Layer 2 of a small transformer language model trained on English Wikipedia (14 layers, counted from 0, width 64).
A neuron adds its activation times its output weights to the MLP's output. To switch it off is to set its activation to zero at one token and run the rest of the model.

Output weights of the MLP neurons that the questions are about. A number n stands for (n - 500) times 0.0011.
n17: 639,264,641,383,483,569,356,493,461,159,463,325,677,459,215,671,593,609,250,429,391,439,365,283,308,682,449,515,750,212,502,488,453,406,182,427,709,715,854,555,36,312,660,248,388,530,465,744,293,706,627,273,613,321,462,569,293,609,700,614,669,352,86,692
n36: 69,713,483,571,885,689,512,628,789,791,444,691,207,395,238,290,583,288,651,622,636,608,510,827,895,711,580,505,477,502,596,551,896,231,150,313,647,625,386,654,355,554,419,472,493,438,393,537,468,325,343,294,386,691,543,643,666,841,748,470,718,568,589,627
n59: 509,572,625,660,693,719,520,521,543,428,332,428,328,263,635,465,487,444,574,640,695,351,428,424,191,668,594,700,530,489,601,647,869,496,600,301,410,409,555,495,363,532,408,600,342,409,606,440,684,609,422,574,667,410,405,575,357,411,627,448,706,359,725,547
n61: 659,692,658,348,505,482,539,532,545,579,428,631,177,299,137,613,438,274,670,785,429,415,483,530,460,397,710,410,542,407,432,441,338,251,590,319,665,821,364,443,361,731,665,524,558,579,495,619,429,632,554,464,611,549,380,536,170,649,304,571,514,456,602,364
n70: 614,183,518,754,296,548,583,574,169,557,411,592,355,413,535,603,584,352,652,441,515,809,477,582,490,449,493,496,451,625,557,549,493,399,111,597,552,424,460,679,420,505,576,280,736,628,627,294,569,49,687,267,776,443,774,549,539,487,626,613,326,312,469,635
n84: 552,381,451,607,479,523,458,511,542,332,505,500,411,419,433,561,342,627,516,486,584,559,542,602,661,351,462,381,431,561,443,509,838,282,549,485,523,399,419,630,396,497,220,489,425,409,462,332,361,586,543,415,466,627,588,441,248,564,616,487,384,293,373,407
n112: 522,463,322,306,506,616,380,240,540,720,343,655,571,396,739,638,600,168,559,629,652,605,663,571,351,588,396,441,733,364,485,545,444,317,701,527,400,496,307,424,619,296,525,477,409,288,443,314,447,640,336,371,692,531,481,542,528,664,866,511,306,599,570,288
n120: 667,704,511,536,631,403,842,520,250,462,342,429,624,476,275,585,414,613,368,546,558,513,474,447,396,343,303,654,447,510,796,386,679,664,637,463,338,602,721,192,496,730,350,484,291,502,459,474,150,608,525,797,497,289,632,816,400,383,705,352,714,500,354,766
n138: 674,683,573,609,652,633,684,197,667,682,581,493,562,553,503,646,383,554,420,507,511,399,448,403,540,616,679,573,767,495,441,475,565,598,560,323,528,693,413,414,387,770,596,693,822,313,475,576,618,467,232,373,711,569,458,569,395,501,869,192,491,562,426,297
n153: 357,480,589,611,529,639,525,338,490,583,486,520,547,348,458,534,458,684,591,540,498,582,474,570,313,578,666,489,227,591,438,543,399,566,331,743,674,379,487,635,418,506,646,584,535,582,585,318,435,457,225,679,603,269,367,462,509,246,400,384,665,520,317,843
n162: 308,408,479,396,562,323,595,636,449,668,821,148,351,517,319,616,512,867,391,736,548,376,380,322,721,477,580,667,541,450,279,495,140,754,679,630,382,756,373,380,489,802,544,408,361,527,385,347,467,370,610,558,275,452,546,549,459,457,382,292,539,584,745,462
n164: 263,555,558,541,431,492,530,503,314,596,630,667,610,542,340,452,398,710,465,447,479,477,437,621,429,582,419,521,358,463,362,396,431,560,429,530,436,608,49,715,293,612,341,388,415,260,330,351,563,275,640,442,561,315,460,291,576,464,731,376,562,517,598,640
n167: 656,488,561,320,544,554,577,601,632,394,402,276,497,524,471,384,481,549,559,371,599,568,815,575,589,500,639,546,559,653,441,311,465,452,413,602,296,883,678,561,85,419,819,392,568,479,459,418,515,362,422,310,541,196,241,610,636,726,427,556,543,775,282,265
n171: 677,602,368,732,394,511,157,611,341,427,363,486,490,420,586,541,418,129,233,533,406,413,398,666,268,473,379,406,364,513,794,517,141,613,467,394,503,522,446,299,830,645,570,561,403,519,834,307,671,736,458,440,698,568,591,403,681,697,820,558,559,584,603,858
n181: 361,374,397,465,295,335,315,367,483,472,340,552,304,589,472,442,671,468,547,423,355,496,268,352,536,564,393,679,318,307,442,328,377,661,512,462,349,751,615,667,78,698,718,359,466,488,322,428,877,570,658,322,307,515,626,662,538,696,474,291,414,615,174,326
n190: 444,580,557,625,338,751,813,607,437,443,544,424,575,395,411,498,399,538,279,608,401,292,475,510,526,315,371,136,301,685,433,603,698,579,599,431,485,884,649,412,249,531,230,551,554,406,591,671,603,329,798,356,622,380,345,326,446,324,413,563,665,420,736,372

Each question names a token from some text and the token that comes next. It shows the activations a of the neurons there, in the order above. A number n stands for (n - 500) times 0.022.

Then comes g, the gradient of the next token's log-probability with respect to the MLP's output, scaled to length 1. A neuron's effect is roughly proportional to its activation times (output weights . g). A number n stands for (n - 500) times 0.00089.

"s", then " C"
a: 474,478,502,509,543,498,526,495,512,524,498,563,511,500,469,534
g: 334,519,647,667,479,531,515,691,430,405,442,496,442,373,452,405,403,594,581,736,322,593,320,544,565,436,592,212,463,477,598,612,217,467,448,356,314,776,483,754,517,604,280,259,478,344,582,449,504,548,489,731,633,235,565,316,349,110,524,547,333,534,500,492
Switching off which neuron hurts the next token most? n164

" K", then "now"
a: 502,488,498,508,712,499,502,479,473,498,497,488,515,298,446,495
g: 511,476,466,741,564,601,745,535,558,379,675,366,212,233,398,709,481,589,308,120,343,328,377,560,339,638,616,558,324,443,408,536,533,438,373,407,492,519,249,443,565,431,718,624,470,468,589,494,765,554,498,508,502,517,305,466,316,456,482,703,331,455,457,213
Which neuron, switched off, raises the next token's probability most? n138

"val", then "s"
a: 353,493,483,488,490,487,507,499,497,468,669,498,523,425,544,607
g: 255,578,738,680,171,570,465,326,444,324,455,547,628,371,425,734,606,328,222,479,457,641,607,544,615,456,594,563,386,477,393,365,260,496,458,457,466,539,292,596,349,502,402,490,679,491,500,422,372,348,634,404,378,647,641,340,894,381,457,667,484,466,270,372
Which two neurons, each switched off alone, lower its probability most, in order? n190, n181

"one", then " and"
a: 456,486,477,472,645,497,475,491,490,492,491,487,510,464,495,510
g: 717,563,297,768,471,616,483,544,549,639,592,318,605,500,395,801,604,470,524,497,260,693,546,490,521,708,399,858,470,420,622,623,668,468,495,496,598,676,712,413,469,415,250,334,673,411,581,488,586,505,513,218,504,312,408,489,572,399,426,489,817,504,405,725
Which neuron, switched off, raises the next token's probability most? n17

" ", then "v"
a: 493,406,486,495,531,497,491,491,501,496,494,503,359,438,508,507
g: 432,462,462,603,469,401,624,614,497,269,461,538,340,649,558,374,411,743,518,119,724,705,449,417,460,294,484,351,573,532,489,693,565,550,654,709,445,359,408,536,407,712,657,764,469,476,436,472,518,501,565,498,677,709,707,705,594,563,649,292,695,619,638,789
Switching off which neuron hurts the next token most? n167

"s", then " "
a: 434,490,500,514,487,474,499,486,503,500,498,508,513,293,472,532
g: 532,458,542,553,281,434,520,478,399,587,368,711,585,467,315,400,805,323,330,633,278,500,530,645,420,622,482,317,539,598,502,453,315,202,565,560,448,627,749,485,510,610,348,463,606,692,541,238,657,249,400,381,524,441,463,443,644,182,414,739,422,755,383,513
Which neuron, switched off, raises the next token's probability most? n171

"-", then " Ro"
a: 524,492,444,408,511,501,489,522,505,529,483,491,425,494,479,485
g: 176,686,434,387,388,749,584,574,376,384,595,220,781,535,417,578,548,506,479,689,681,571,642,538,455,122,559,517,620,357,573,464,581,501,445,475,607,464,493,690,515,403,425,396,422,412,472,690,609,270,851,454,609,478,642,667,540,648,655,456,588,472,771,552
Switching off which neuron hurts the next token most? n61

" Ha", then "it"
a: 491,488,503,492,587,501,504,504,463,490,533,495,507,262,575,492
g: 378,504,516,524,527,721,453,408,428,648,718,350,620,505,621,437,612,582,498,575,432,711,745,339,585,506,304,319,541,415,586,68,361,216,333,538,608,237,556,413,474,692,363,419,303,591,648,749,340,322,563,680,509,652,438,534,524,453,321,374,350,491,559,543
Switching off which neuron hurts the next token most? n171

" 4", then "06"
a: 505,495,499,508,702,505,489,491,483,505,493,495,508,507,485,606
g: 574,692,657,624,625,442,483,442,735,455,339,605,164,378,503,589,443,631,340,282,533,480,668,477,688,115,611,319,564,554,469,686,535,494,502,619,513,447,442,410,727,586,598,622,287,313,662,694,590,404,551,509,396,354,600,399,408,503,702,362,240,623,717,566
Switching off which neuron hurts the next token most? n190

",", then " at"
a: 516,499,498,491,504,499,508,586,505,538,485,500,495,429,496,486
g: 539,610,437,612,548,541,636,433,561,595,591,777,420,482,480,636,529,535,471,285,609,633,601,337,333,925,495,243,437,306,462,474,503,415,609,552,426,687,674,358,390,727,371,440,469,680,513,398,92,648,392,698,529,408,382,570,453,341,630,600,628,507,457,761
Switching off which neuron hurts the next token most? n120

"er", then " from"
a: 373,486,476,503,477,503,524,476,509,511,480,491,505,499,494,493
g: 353,367,562,544,273,524,668,333,525,554,331,394,391,394,356,618,347,252,336,241,583,330,303,633,237,504,438,354,274,386,470,674,411,306,598,474,291,566,428,788,343,402,696,338,459,403,372,559,424,378,633,515,508,506,565,394,517,598,511,706,657,677,266,405
Which neuron, switched off, raises the next token's probability most? n17

" work", then " with"
a: 496,511,498,451,481,498,498,496,520,495,621,498,451,455,480,492
g: 582,591,478,406,403,638,723,361,543,551,620,535,337,527,371,486,339,605,388,393,165,507,542,324,422,836,518,451,576,365,466,489,603,463,492,511,479,601,682,298,546,493,382,496,481,600,798,760,616,327,283,515,470,270,285,545,203,324,354,579,425,393,219,594
Which neuron, switched off, raises the next token's probability most? n162

"ter", then " in"
a: 256,483,505,505,474,379,480,501,510,515,498,482,511,514,491,543
g: 415,540,415,542,327,479,638,347,500,440,353,658,681,365,494,588,718,371,441,576,247,512,387,417,393,811,130,323,441,439,390,302,459,408,671,662,402,580,620,568,482,542,470,387,441,444,751,497,309,322,433,490,585,512,457,407,361,198,440,819,575,664,297,570
Which neuron, switched off, raises the next token's probability most? n17

" Ba", then "u"
a: 485,506,493,491,566,487,486,483,492,491,518,508,490,350,452,656
g: 341,259,516,457,316,403,301,577,358,587,258,341,639,536,451,392,554,406,657,677,551,310,818,247,486,580,560,202,483,547,429,498,685,589,611,477,311,567,221,702,519,571,718,457,371,552,478,320,464,487,487,350,570,399,557,601,794,597,437,351,702,601,626,529
Which neuron, switched off, raises the next token's probability most? n171

"et", then "ry"
a: 535,494,297,500,491,446,501,498,501,401,501,496,452,499,500,493
g: 415,452,450,807,501,463,423,532,373,610,562,352,659,516,249,568,540,634,507,465,501,646,257,504,482,403,190,395,514,640,403,567,392,596,661,521,649,686,574,519,546,289,275,545,851,535,689,631,506,408,475,312,469,668,255,269,713,618,578,465,704,442,251,544
Switching off which neuron hurts the next token most? n59

"2", then "."
a: 492,500,501,490,502,479,432,522,500,500,497,460,378,500,516,558
g: 588,423,537,397,590,302,427,513,704,600,633,285,615,218,509,350,540,424,425,330,782,480,635,408,305,521,477,591,443,475,534,373,816,541,484,761,711,524,403,217,354,848,634,447,392,509,521,620,612,707,590,302,412,502,566,512,523,557,401,418,635,369,262,377
Which neuron, switched off, raises the next token's probability most? n167

" the", then " co"
a: 471,499,500,533,498,436,463,490,487,510,484,498,413,514,506,486
g: 454,468,494,360,472,358,549,691,529,371,532,308,680,336,271,386,395,395,601,668,223,475,454,713,572,400,356,657,522,498,750,481,504,710,359,438,650,504,581,644,483,599,482,667,589,530,565,825,484,655,475,651,346,664,483,470,709,426,448,474,246,428,176,798
Switching off which neuron hurts the next token most? n112

" a", then "ver"
a: 508,496,505,503,528,510,501,497,490,522,551,504,502,484,498,494
g: 602,593,351,367,631,338,548,391,570,558,608,347,411,599,440,378,472,731,343,459,879,631,496,260,483,566,507,437,381,603,356,429,630,605,502,568,778,456,325,519,617,569,659,456,491,731,384,411,391,440,386,394,433,474,467,558,357,516,851,651,574,629,539,953
Switching off which neuron hurts the next token most? n162

"ci", then "et"
a: 492,488,501,505,483,490,544,493,515,481,496,490,529,495,492,487
g: 613,410,496,389,704,577,465,483,176,607,512,275,236,384,147,497,368,351,612,604,549,353,386,279,553,750,454,335,545,391,457,460,606,673,445,361,398,462,721,546,624,476,625,291,404,398,724,403,522,575,376,591,399,492,575,535,248,666,640,614,491,235,497,652
Which neuron, switched off, raises the next token's probability most? n167

" in", then " c"
a: 503,470,497,542,473,490,477,497,508,489,637,495,492,493,505,491
g: 374,429,847,323,464,630,631,401,206,329,501,490,563,512,402,263,549,637,540,385,307,569,461,401,701,808,556,573,332,424,745,383,394,540,232,692,547,476,590,467,452,608,559,674,625,569,544,409,376,603,294,543,600,491,540,426,646,686,289,748,439,388,321,596
Which neuron, switched off, raises the next token's probability most? n162

" Ab", then "out"
a: 492,387,488,608,519,476,476,507,509,578,532,501,508,409,532,492
g: 444,671,633,219,637,750,315,583,315,409,466,652,779,577,285,514,741,503,578,484,592,456,530,454,606,714,672,713,376,541,688,413,422,551,407,739,697,412,334,517,412,413,538,831,392,396,609,526,561,323,428,516,532,249,546,443,420,626,447,699,574,299,391,475
Switching off which neuron hurts the next token most? n153

"ri", then "es"
a: 510,484,500,484,509,488,512,496,493,492,487,509,512,495,500,491
g: 563,489,639,348,636,489,374,204,352,699,423,477,713,449,412,503,510,554,366,777,460,744,467,421,603,615,550,487,593,442,733,482,348,572,592,198,506,659,261,397,412,494,612,566,158,522,399,421,296,717,563,626,556,400,419,454,303,803,505,461,309,402,356,549
Which neuron, switched off, raises the next token's probability most? n61

" st", then "ress"
a: 489,474,484,501,490,470,554,505,489,496,507,505,401,487,469,515
g: 357,344,684,254,624,256,429,355,615,485,667,832,388,415,467,637,449,218,426,606,611,327,572,151,610,543,638,521,540,521,514,451,412,387,577,487,447,491,673,552,662,295,509,310,333,480,502,636,448,486,575,290,448,328,624,683,491,804,405,546,581,575,310,659
Which neuron, switched off, raises the next token's probability most? n167

"ar", then "k"
a: 389,479,490,512,510,481,505,483,490,537,488,488,516,486,490,474
g: 438,871,425,776,558,478,591,548,459,614,688,610,213,303,509,411,335,598,711,375,520,464,534,357,349,814,639,585,254,340,531,561,421,398,307,610,504,402,482,572,489,439,496,490,672,602,560,481,637,738,296,416,505,577,436,534,88,532,591,572,454,387,606,521
Switching off which neuron hurts the next token most? n17

" ", then "field"
a: 491,482,498,505,558,503,480,483,498,493,494,493,472,323,521,530
g: 528,650,519,460,380,351,549,453,727,708,476,336,572,526,555,708,429,427,612,732,628,636,536,629,143,647,447,385,488,498,622,305,572,310,397,684,644,561,492,557,514,526,191,544,393,409,615,837,392,600,584,414,584,338,687,348,373,600,347,330,475,796,412,386
Switching off which neuron hurts the next token most? n171

"\n", then "In"
a: 502,431,496,502,535,493,508,614,506,505,478,491,507,512,482,503
g: 478,295,672,405,526,610,304,544,489,421,488,685,365,248,463,461,493,363,609,263,308,334,674,563,793,545,559,762,546,627,571,444,523,591,477,631,480,273,288,618,444,529,584,500,265,500,595,506,569,445,528,639,404,459,605,370,244,409,511,605,516,156,707,175
Which neuron, switched off, raises the next token's probability most? n120

" St", then "or"
a: 482,491,486,491,520,500,491,487,484,487,506,495,486,490,463,502
g: 514,402,497,290,503,672,594,651,501,349,614,825,523,407,457,627,512,559,628,421,576,600,358,327,504,313,243,633,761,665,329,398,467,523,599,557,704,442,435,578,600,223,577,577,548,300,903,418,322,303,615,467,553,316,420,426,317,564,590,683,510,341,414,577
Switching off which neuron hurts the next token most? n181

"ion", then "al"
a: 472,491,509,497,470,504,484,513,503,514,495,482,519,518,485,531
g: 496,328,451,792,648,453,426,354,625,428,386,549,423,620,549,514,562,494,447,283,672,601,783,374,283,334,532,466,650,565,563,529,749,401,340,548,521,553,725,454,628,482,494,472,670,298,501,192,630,612,640,488,614,598,490,614,721,565,258,509,396,433,909,643
Switching off which neuron hurts the next token most? n17

"iv", then "iz"
a: 378,495,500,565,479,500,484,485,520,469,499,509,509,477,486,517
g: 524,576,402,452,621,492,545,149,472,331,359,261,439,771,637,413,505,573,594,300,497,587,325,369,431,565,361,489,520,583,665,768,526,489,660,681,469,602,607,389,488,433,532,398,419,729,534,672,699,675,350,534,727,714,473,574,755,661,453,436,635,259,767,416
Which neuron, switched off, raises the next token's probability most? n61

" ", then "en"
a: 495,484,494,487,533,498,482,483,502,492,494,498,409,360,519,512
g: 418,476,629,358,470,474,335,459,397,739,543,402,643,318,568,380,425,364,763,695,379,622,651,516,527,592,544,397,362,417,592,484,693,159,581,460,630,564,522,479,584,358,644,381,680,99,594,630,606,658,599,466,491,378,301,438,516,680,178,476,679,284,510,598
Switching off which neuron hurts the next token most? n171

" ex", then "amp"
a: 463,498,493,496,504,514,489,520,120,507,500,495,505,510,427,588
g: 457,402,542,505,661,656,262,562,376,512,543,407,560,477,505,238,493,352,530,607,488,555,595,341,501,784,387,488,511,501,798,599,596,441,556,510,675,377,544,720,472,744,711,468,296,411,782,360,366,394,795,470,380,518,466,548,242,529,195,352,373,422,414,749
Switching off which neuron hurts the next token most? n138

"se", then " collect"
a: 229,502,473,470,727,445,632,626,494,408,479,501,505,516,616,494
g: 563,658,443,371,333,588,323,596,576,407,457,582,507,292,634,632,684,448,873,689,456,564,335,307,543,505,550,217,535,646,559,358,686,473,422,328,438,305,428,630,574,293,448,492,804,565,354,186,394,549,416,382,356,422,548,341,661,362,326,633,362,626,482,435
Switching off which neuron hurts the next token most? n17

"port", then "ance"
a: 507,503,496,502,455,498,486,559,515,496,471,506,526,538,487,480
g: 607,237,658,588,712,577,430,577,632,765,372,741,589,324,624,750,613,482,590,381,736,361,514,599,515,626,470,481,471,488,285,405,408,533,477,757,480,617,560,680,581,399,779,486,322,552,579,617,483,325,501,517,276,821,556,249,416,429,368,535,341,609,501,641
Which neuron, switched off, raises the next token's probability most? n120

",", then " the"
a: 531,502,495,530,487,493,494,543,490,536,500,489,443,311,508,491
g: 324,414,294,546,327,287,500,487,613,609,702,438,553,496,264,367,448,564,528,558,441,346,441,602,594,323,584,746,446,890,667,667,406,527,513,509,367,565,480,497,462,450,594,352,447,516,333,714,736,486,534,445,544,333,582,713,395,459,590,63,772,554,604,445
Switching off which neuron hurts the next token most? n171

" ", then "da"
a: 490,23,496,500,505,492,495,496,498,498,490,503,293,432,508,498
g: 716,517,471,538,442,470,670,695,602,355,405,321,514,615,491,463,525,421,273,580,750,426,401,638,692,564,252,575,443,398,313,508,315,707,441,407,455,341,620,774,516,965,438,318,473,340,405,602,315,544,450,327,413,473,406,349,427,438,762,626,376,462,579,421
Switching off which neuron hurts the next token most? n36

" John", then " Mor"
a: 495,492,502,503,514,474,501,473,498,492,646,492,502,468,468,493
g: 810,285,463,223,526,568,590,478,584,268,405,392,504,284,295,518,394,490,716,566,640,648,573,459,629,285,666,644,633,707,462,663,461,602,778,488,493,547,319,444,413,471,575,634,567,735,634,449,526,539,422,543,565,202,585,334,543,498,691,312,780,410,497,591
Switching off which neuron hurts the next token most? n162